Layer 6 of a small transformer language model trained on English Wikipedia (26 layers, counted from 0, width 128).
A neuron's activation on a vector x is SiLU(gate . x) times (in . x), where the dot is the dot product.

Input weights of the MLP neurons that the questions are about. A number n stands for (n - 500) times 0.0019.
n10 gate: 477 349 467 320 606 506 454 549 558 515 413 739 483 702 640 400 517 601 372 577 429 417 392 506 404 565 459 582 415 464 437 494 433 381 508 482 459 488 544 465 456 588 565 415 486 671 681 573 450 315 500 657 452 543 397 470 605 649 253 544 561 486 341 485 483 403 619 520 521 573 485 396 474 475 299 450 432 491 473 574 419 463 583 682 461 590 463 361 384 512 616 529 560 539 582 476 512 600 391 370 367 549 566 488 537 561 484 329 483 641 682 632 454 497 601 693 403 535 406 579 456 365 633 603 583 592 732 648
n26 gate: 823 558 613 607 446 671 356 552 523 430 536 637 375 429 788 550 314 306 283 402 432 429 476 309 437 434 427 461 369 447 549 687 625 252 348 518 782 474 682 603 487 320 478 302 341 581 390 633 458 207 491 778 394 500 276 558 723 518 891 261 444 284 322 711 465 92 669 463 400 500 553 474 697 440 650 627 500 438 558 836 537 568 317 554 643 437 547 504 252 491 270 160 599 412 521 544 355 332 639 362 618 504 457 723 530 570 300 370 701 535 486 299 719 679 552 580 471 425 544 500 596 437 374 479 566 651 559 496
n48 gate: 658 784 612 644 382 692 395 302 529 408 598 535 546 553 676 542 290 599 369 631 442 549 612 508 455 419 781 412 372 300 385 623 534 403 562 620 814 345 508 551 247 595 549 484 454 596 597 604 325 437 621 738 589 462 315 631 797 500 712 401 275 374 329 770 290 311 607 477 437 424 476 571 704 403 484 532 525 590 430 783 352 621 360 561 459 462 411 458 515 548 393 287 720 400 434 666 536 160 652 583 577 461 500 462 465 436 385 559 504 548 378 434 333 628 756 472 391 557 548 604 237 527 413 343 530 567 529 399
n65 gate: 518 407 580 573 521 441 350 431 404 207 448 669 598 474 551 519 384 493 540 369 429 705 496 619 312 893 315 489 717 328 595 395 605 292 546 515 530 482 605 355 533 523 411 747 437 544 422 436 577 493 371 427 429 519 434 365 309 664 321 445 337 413 390 404 431 425 409 584 359 298 329 402 346 404 574 529 435 455 760 342 601 547 329 241 470 285 632 556 448 467 456 561 604 518 422 385 404 473 605 525 158 543 504 574 392 645 465 628 543 390 485 613 347 493 291 685 428 663 518 618 438 402 500 432 410 514 340 544
n73 gate: 572 401 395 558 413 466 622 503 481 454 447 626 567 472 460 630 458 494 376 534 545 447 418 525 384 444 307 320 444 335 406 525 404 469 550 601 531 558 527 412 586 346 401 365 482 441 574 658 509 572 420 633 596 392 482 525 574 446 376 539 316 387 530 331 518 189 727 384 408 638 466 470 378 715 364 595 574 463 293 461 520 524 444 637 600 468 633 517 543 485 603 524 590 471 615 714 350 532 348 566 380 485 488 572 365 655 383 468 631 506 632 569 538 553 614 410 290 663 512 618 458 518 424 455 483 482 640 325
n100 gate: 466 364 437 316 415 387 388 513 530 463 497 446 480 409 450 497 633 492 430 465 334 359 560 396 403 548 503 371 485 564 551 586 586 543 378 601 592 351 521 599 453 362 465 437 578 456 633 624 563 326 479 555 500 566 653 540 513 525 536 494 601 633 518 505 521 573 508 455 459 669 441 471 545 464 415 508 660 556 478 519 465 425 400 661 621 495 571 520 488 752 474 490 624 497 604 521 621 574 497 549 399 724 554 405 399 542 461 564 333 474 597 567 519 641 562 620 389 540 423 607 544 578 579 420 455 567 563 473
n101 gate: 286 607 358 591 409 537 669 389 454 376 373 375 515 368 683 503 420 610 389 517 593 547 409 573 468 691 500 450 521 611 563 256 646 516 650 298 649 429 727 733 360 516 670 497 473 575 428 560 583 491 734 636 390 594 391 443 590 516 448 623 521 624 422 516 574 457 549 494 341 618 509 479 432 474 368 528 620 475 819 507 553 467 409 370 465 569 572 585 559 602 580 509 482 518 563 544 556 494 401 733 560 585 500 460 384 523 464 497 369 584 644 484 445 452 653 500 412 572 466 471 454 479 385 467 395 503 713 516
n114 gate: 446 488 261 563 367 672 477 604 598 235 620 592 648 793 523 338 496 666 395 295 545 488 437 651 372 551 627 707 500 349 706 392 272 480 379 540 547 492 403 450 359 580 634 473 485 612 433 529 400 588 633 655 369 736 480 516 436 354 374 396 431 485 504 504 566 504 608 585 488 461 693 362 512 369 634 723 672 520 336 488 103 531 523 411 699 361 394 482 401 352 469 561 435 380 413 504 402 253 298 592 568 412 397 600 519 573 396 422 382 601 438 644 439 417 492 828 383 366 433 565 799 436 604 431 603 312 573 862
n137 gate: 696 416 615 592 860 630 464 376 461 537 632 514 443 533 297 490 211 230 610 161 320 528 535 476 295 617 500 787 531 462 448 533 509 406 268 591 556 518 381 465 532 371 434 374 447 577 430 141 434 527 486 711 420 278 295 234 540 327 442 302 207 729 437 370 592 351 670 390 413 523 303 724 722 505 584 607 636 325 410 476 760 337 658 398 585 433 307 425 509 463 344 231 391 638 335 613 755 294 485 555 781 364 350 401 664 443 426 284 251 690 446 287 592 149 500 477 530 351 458 519 256 704 419 586 378 423 510 220
n248 gate: 333 393 576 663 371 487 477 585 483 583 591 637 396 335 586 558 592 327 480 531 635 386 382 476 408 423 579 633 458 473 632 612 608 450 708 476 613 325 516 521 520 650 607 364 513 285 470 662 525 484 596 470 392 431 500 357 375 393 507 355 556 620 718 620 451 337 395 437 490 500 507 774 414 385 540 454 618 696 469 374 733 513 316 380 436 551 638 478 650 276 523 598 376 599 506 460 457 421 556 474 503 623 477 419 634 413 430 475 597 483 521 388 355 439 549 466 322 480 470 741 500 595 452 325 662 705 376 540
n10 in: 494 379 406 494 539 383 458 488 625 494 524 629 481 612 549 361 549 679 358 426 551 391 412 476 488 638 376 555 449 402 492 598 567 423 596 482 497 457 601 409 453 551 521 395 383 673 621 487 450 331 638 523 467 512 497 530 539 524 251 640 488 350 531 567 422 409 630 531 658 506 547 437 462 497 271 407 314 411 497 571 553 440 574 625 452 531 370 517 514 427 610 557 506 427 534 559 462 594 463 371 309 529 523 556 466 640 454 303 526 625 525 578 463 534 491 624 495 497 456 603 532 441 830 677 665 638 746 518
n26 in: 755 495 634 692 443 630 397 546 553 329 670 695 522 430 754 553 340 299 229 370 563 477 370 232 486 369 477 542 361 542 650 528 703 177 348 586 786 422 720 669 523 367 575 272 394 521 285 684 482 236 505 853 392 524 388 638 674 553 822 168 486 218 321 695 477 69 679 394 447 500 612 482 629 510 752 556 510 458 334 753 522 694 239 615 585 491 630 399 400 454 385 264 627 442 554 519 393 260 598 427 607 559 518 736 418 605 122 402 753 523 490 263 693 729 514 547 409 519 500 476 564 332 476 523 496 623 572 467
n48 in: 649 827 734 647 415 705 401 480 543 459 726 601 555 596 696 530 200 593 443 600 488 571 593 533 458 421 844 516 393 413 356 634 520 438 595 750 787 288 516 447 422 534 496 533 496 606 583 496 329 448 689 744 641 419 356 697 749 526 713 382 282 434 317 805 285 324 577 484 398 463 388 524 578 500 541 602 466 613 462 677 488 756 504 633 467 484 381 403 531 463 427 383 810 476 377 778 385 215 626 520 583 360 564 413 480 446 465 591 584 533 332 475 487 611 843 562 442 612 525 530 268 531 357 424 519 476 491 401
n65 in: 528 415 384 460 453 465 599 562 427 399 504 493 324 617 301 485 219 500 392 487 442 642 421 365 478 691 452 489 571 390 520 404 235 312 547 591 536 378 497 474 542 788 330 581 651 584 458 587 570 486 409 462 472 467 292 547 277 566 409 421 479 563 653 662 490 553 688 570 423 640 443 438 559 662 482 658 463 593 561 629 613 418 435 620 611 453 833 457 358 364 552 590 297 645 426 433 521 318 685 434 433 589 394 601 524 731 507 519 497 458 511 504 694 350 524 567 283 588 697 566 225 503 605 421 421 376 474 444
n73 in: 441 530 265 534 460 614 558 429 428 432 366 567 503 558 563 571 500 456 429 590 581 470 539 445 295 551 356 410 428 558 486 552 349 403 540 478 737 642 600 414 620 503 482 494 663 470 518 572 474 550 362 539 415 419 530 497 598 422 472 344 473 432 587 344 494 388 763 497 351 623 539 429 533 556 313 694 506 603 359 371 457 494 480 480 591 598 613 475 500 589 482 459 515 431 537 657 428 550 317 532 549 664 392 564 400 570 462 269 590 598 579 515 724 549 691 594 472 693 596 571 610 394 531 652 489 662 593 503
n100 in: 442 432 422 510 444 384 372 521 432 540 533 497 367 481 521 508 612 484 431 472 255 465 497 399 489 429 495 325 539 536 468 519 580 576 378 600 520 382 529 586 562 481 364 489 608 557 587 612 543 331 443 633 399 483 595 450 565 427 595 394 566 587 466 462 439 520 537 436 430 683 492 659 492 542 462 505 683 500 472 511 574 282 531 585 497 435 573 497 515 765 433 400 645 531 578 489 637 531 463 633 453 629 613 420 548 573 454 605 342 449 525 533 520 610 696 630 460 524 343 587 487 446 561 392 541 548 651 557
n101 in: 599 469 619 529 621 264 484 477 500 648 562 658 621 466 332 668 523 274 703 667 327 572 438 442 552 446 327 611 637 295 469 606 439 439 484 549 488 483 510 316 786 303 347 416 481 453 429 410 663 464 480 470 541 517 568 607 351 556 497 428 636 321 435 615 550 619 443 663 451 446 629 560 638 613 527 476 338 469 600 535 468 411 477 619 260 487 412 401 646 443 527 427 401 342 461 234 554 632 514 401 448 493 306 672 755 570 457 461 602 577 436 352 556 444 424 463 608 483 534 486 533 532 448 710 563 560 290 619
n114 in: 512 424 266 591 445 571 646 677 605 213 573 561 528 614 458 244 496 521 488 457 419 496 495 568 496 314 653 500 443 551 636 428 133 386 315 686 804 467 574 196 671 638 470 559 636 558 175 554 262 702 483 620 98 717 525 560 512 491 431 219 471 508 500 445 533 487 666 579 731 412 551 298 554 281 610 671 706 445 350 540 87 382 610 452 594 323 500 540 457 458 496 570 385 512 323 610 596 162 345 554 512 533 598 513 545 421 425 385 382 513 592 581 426 403 447 517 374 441 433 569 587 540 676 467 598 393 661 815
n137 in: 601 587 139 431 151 312 385 532 543 529 500 291 535 687 667 568 634 666 423 968 655 483 500 363 445 430 427 312 552 454 462 546 465 537 662 631 530 524 528 745 381 723 603 369 547 515 455 851 531 476 381 508 541 653 726 689 520 479 632 535 508 372 405 558 512 553 382 869 636 516 529 500 541 479 455 402 380 421 626 664 356 368 424 457 417 575 508 531 307 431 524 572 492 496 496 326 107 411 565 629 264 364 664 583 323 531 530 673 628 337 565 617 504 671 399 599 446 438 471 462 597 488 715 400 689 548 428 669
n248 in: 396 342 553 660 355 428 573 608 550 578 649 547 448 414 626 461 578 295 483 449 619 376 493 441 332 452 520 667 563 490 519 573 614 565 667 525 569 321 439 511 595 647 613 319 438 295 624 629 558 534 534 497 459 433 524 378 343 511 397 449 527 655 747 606 577 354 507 481 493 473 428 751 418 457 503 473 493 805 563 364 626 557 533 393 479 631 662 503 603 178 473 584 450 552 559 566 442 377 586 403 526 600 373 370 590 532 442 360 613 435 625 563 383 417 470 528 289 692 408 588 601 663 605 237 654 711 443 541

Each question shows a token from some text and the vector x that enters the MLP there. A number n stands for (n - 500) times 0.0038.

"-": 397 442 174 545 604 624 537 432 421 617 456 451 407 680 274 232 555 480 364 655 632 551 413 531 544 415 562 595 520 381 410 478 521 505 509 460 350 412 512 540 659 470 453 444 508 474 528 354 512 446 512 399 511 596 649 479 509 444 548 584 317 595 466 440 596 426 441 500 429 331 436 559 569 466 445 621 393 526 441 514 568 589 409 439 386 513 422 662 344 641 309 232 424 631 617 402 534 556 624 327 657 649 615 357 482 378 496 602 351 656 571 441 574 554 607 266 387 589 648 514 458 371 594 552 521 524 530 650
The neuron with the highest activation: n26

"al": 440 314 247 632 537 546 681 338 408 693 328 336 306 717 368 304 534 549 524 514 578 583 332 461 394 528 598 572 514 435 559 543 463 531 433 545 94 407 474 529 593 415 463 464 500 467 350 401 533 566 397 379 424 791 425 578 541 376 692 375 299 460 498 419 441 438 505 522 382 179 413 548 528 512 330 463 413 453 656 446 561 549 445 455 512 556 691 579 377 616 494 358 443 601 471 479 409 525 495 289 462 574 591 307 551 411 515 375 496 628 532 433 528 464 564 299 418 562 528 494 486 444 478 766 532 541 408 453
The neuron with the highest activation: n48

" out": 358 556 292 636 610 579 409 365 530 606 426 402 347 598 440 402 611 458 307 579 439 347 571 420 400 454 627 480 406 398 396 383 424 488 309 460 462 497 549 521 597 394 389 456 635 632 477 210 630 492 529 660 506 540 351 614 344 166 497 630 382 621 461 412 568 523 367 336 334 270 440 436 541 398 534 548 372 417 402 553 474 662 534 392 379 564 536 503 340 410 452 323 437 650 561 458 580 551 452 548 532 521 601 409 406 547 461 672 448 659 541 477 367 547 449 319 461 618 523 497 563 478 603 676 477 448 502 589
The neuron with the highest activation: n248

"ral": 489 286 270 523 543 626 628 372 495 605 435 341 299 599 357 268 335 436 553 533 721 433 319 449 430 373 621 509 540 418 559 583 480 501 470 457 289 347 421 480 740 391 426 378 536 311 448 411 468 499 462 603 539 777 373 589 604 421 693 397 381 449 512 387 476 492 488 544 345 201 393 553 498 533 328 510 390 380 482 511 590 573 435 516 399 585 626 494 454 516 500 310 417 623 469 360 471 571 510 291 500 573 537 282 435 424 548 438 405 700 590 490 512 477 574 449 425 552 512 418 563 417 552 546 570 437 505 420
The neuron with the highest activation: n48

"After": 444 548 331 440 448 521 657 545 379 642 444 260 409 471 402 251 529 449 449 650 373 477 333 392 371 356 633 554 435 285 432 495 523 452 388 484 262 553 364 554 597 537 421 689 529 485 361 578 535 642 415 535 346 564 329 620 484 330 661 476 251 712 320 660 556 416 601 532 357 354 542 458 415 410 531 559 435 334 497 521 436 579 575 523 507 608 530 419 491 329 295 307 481 542 508 464 384 580 516 454 480 438 586 358 333 528 416 596 453 641 550 479 584 722 269 490 550 512 478 529 502 525 593 602 567 437 615 527
Which three neurons fire most, strongest first? n114, n137, n26

" ": 358 371 278 470 592 597 380 431 546 493 487 458 431 715 463 405 505 388 605 649 404 568 461 374 480 405 640 513 467 444 389 450 490 562 483 460 275 476 469 526 563 394 602 497 426 462 385 460 601 474 515 490 508 656 622 531 423 438 404 613 265 563 663 564 546 464 512 595 392 219 445 561 491 402 540 613 513 358 442 674 636 586 485 524 503 541 539 539 357 372 303 284 528 614 592 496 419 625 623 502 656 658 557 331 458 476 528 634 262 733 528 457 572 468 603 326 525 576 756 568 405 363 666 610 535 668 477 478
Which neuron fires most, and how strongly? n114, at about 0.17

"08": 454 465 459 524 568 486 604 454 464 493 430 384 482 593 342 254 449 577 454 592 636 472 356 450 424 336 573 504 509 367 424 467 566 482 587 300 274 412 557 495 694 425 500 572 606 532 488 581 621 366 433 793 485 687 474 522 455 332 625 772 378 672 336 613 521 369 404 518 441 313 425 514 510 538 453 539 548 375 307 287 540 549 571 456 524 490 534 578 359 580 203 367 565 724 451 476 389 673 623 476 630 619 484 376 531 605 515 458 535 743 517 456 434 424 591 417 598 582 494 632 647 445 604 706 695 534 566 411
The neuron with the highest activation: n10

"gre": 401 338 317 560 739 664 606 253 374 685 440 387 337 659 387 354 441 344 621 534 581 624 492 313 316 382 650 588 410 433 375 541 542 707 649 566 276 494 505 494 679 463 454 462 498 288 487 599 617 627 443 364 469 596 560 630 490 443 453 237 425 467 466 282 427 349 568 312 423 292 350 503 515 505 446 432 432 277 568 526 568 459 456 507 523 478 451 450 422 453 317 423 682 479 459 314 444 561 622 434 540 419 279 430 441 402 443 398 349 555 525 468 508 575 413 436 474 502 530 540 542 594 648 471 553 441 466 534
Which neuron fires most, and how strongly? n48, at about 0.36

" for": 450 516 222 502 477 609 530 401 466 591 330 356 484 600 430 428 487 371 432 632 454 496 397 350 369 434 597 556 567 407 463 483 533 546 461 580 138 526 507 570 698 415 402 530 588 460 309 438 546 503 527 330 400 552 457 449 513 456 548 388 285 512 547 454 554 295 518 388 261 288 519 445 593 395 431 524 479 445 455 653 399 592 545 434 531 668 558 527 516 437 233 343 575 605 383 424 726 600 554 479 410 554 611 312 320 540 467 423 444 701 579 469 608 586 453 343 413 625 510 587 507 471 664 563 535 324 526 325
The neuron with the highest activation: n73

" state": 360 183 393 523 370 585 500 437 522 587 475 452 450 680 323 424 415 706 592 569 535 312 305 469 367 454 629 659 664 423 441 516 570 424 523 397 540 531 422 530 616 419 458 539 623 478 332 454 559 381 455 467 422 484 396 541 504 335 621 459 409 488 458 489 469 512 507 324 493 156 370 499 482 397 502 534 534 425 538 540 483 635 331 377 362 554 570 499 454 434 376 282 571 701 478 456 434 575 541 448 584 372 541 303 367 434 536 451 368 748 642 437 520 515 338 378 361 493 555 533 710 540 472 526 462 507 537 667
The neuron with the highest activation: n114

"ling": 507 349 345 513 623 378 412 456 394 690 401 365 386 621 403 522 503 507 547 551 437 638 361 472 352 472 396 718 470 390 566 603 558 554 570 476 447 446 643 612 632 306 568 445 597 482 482 387 494 547 577 480 540 757 257 510 493 285 701 681 341 668 427 499 494 486 548 413 309 134 408 501 397 550 460 478 433 493 517 428 564 528 511 546 477 591 392 674 367 517 312 303 409 626 529 440 571 569 604 504 457 527 666 392 399 450 439 615 507 716 494 497 445 554 424 495 335 566 616 363 631 436 621 718 559 508 533 517
Which three neurons fire most, strongest first? n114, n48, n101

" 2": 512 484 148 426 393 451 436 318 486 516 502 393 456 603 306 278 556 561 635 636 549 579 430 317 467 433 622 534 501 511 480 518 558 704 495 412 174 444 583 461 685 474 474 401 505 521 433 641 464 456 464 530 516 691 443 481 407 388 499 469 369 430 576 518 535 362 642 627 317 191 399 534 526 494 510 523 502 416 411 607 604 635 464 473 334 491 461 558 476 617 224 482 544 578 559 523 488 557 792 617 621 610 545 396 444 506 484 599 331 620 568 463 455 577 487 512 589 764 562 472 629 484 677 643 635 533 486 433
The neuron with the highest activation: n100

"land": 351 360 363 472 714 664 459 447 480 569 460 378 356 657 382 347 437 671 427 440 568 494 316 493 420 375 651 561 528 423 414 459 545 521 538 598 336 550 601 627 662 379 513 470 570 627 348 464 642 495 507 475 417 686 424 641 431 331 766 507 322 532 527 343 460 557 545 399 447 178 355 459 424 587 327 537 597 438 579 551 529 645 511 513 505 512 452 579 360 614 234 347 315 669 518 379 425 598 498 434 503 445 547 344 447 397 484 488 641 743 546 349 476 450 476 436 405 660 478 433 524 470 574 609 593 464 441 519
The two highest activations, in order: n248, n48

" It": 397 452 236 555 701 582 404 467 378 681 431 187 525 566 457 380 325 558 399 529 516 428 328 420 491 312 714 427 332 365 469 482 497 409 425 407 704 570 513 603 588 396 401 392 540 860 361 530 563 513 514 457 451 774 469 647 281 395 587 747 492 577 525 587 504 441 613 569 397 318 330 476 342 535 413 457 299 373 374 580 431 637 557 482 442 637 565 560 371 471 417 424 543 576 558 438 227 655 550 576 581 459 568 463 425 484 424 481 456 673 564 452 461 572 645 406 505 517 473 518 521 532 660 659 641 524 568 481
Which three neurons fire most, strongest first? n10, n26, n248

"man": 481 384 288 523 785 570 565 424 439 726 402 367 339 529 385 319 456 412 475 558 527 392 373 441 381 405 562 453 302 351 387 523 544 532 504 548 387 482 496 456 608 272 420 478 612 312 347 644 645 639 427 492 431 545 536 592 493 370 700 581 238 559 451 424 486 315 524 517 492 264 458 453 307 589 422 521 474 527 576 527 523 557 571 658 441 584 559 540 497 430 405 349 607 664 398 472 396 618 592 393 429 434 442 294 338 338 523 376 539 725 511 413 488 572 619 346 432 589 614 458 526 501 665 681 480 532 373 460
Which neuron fires most, and how strongly? n73, at about 2

"\n": 440 319 242 562 518 451 303 414 494 336 378 275 508 538 294 289 530 471 615 543 488 639 395 538 414 353 667 560 415 361 385 559 470 516 503 522 345 450 565 530 606 487 544 499 580 333 364 494 482 545 393 452 555 698 415 637 490 436 352 525 289 527 349 489 548 286 525 304 486 278 534 559 610 436 492 571 428 548 582 612 483 581 492 386 432 645 570 585 417 512 366 295 623 656 583 414 470 629 545 614 667 544 581 304 483 483 536 504 540 680 542 386 524 422 578 384 386 547 565 507 547 478 786 592 471 558 654 592
Which neuron fires most, and how strongly? n114, at about 0.47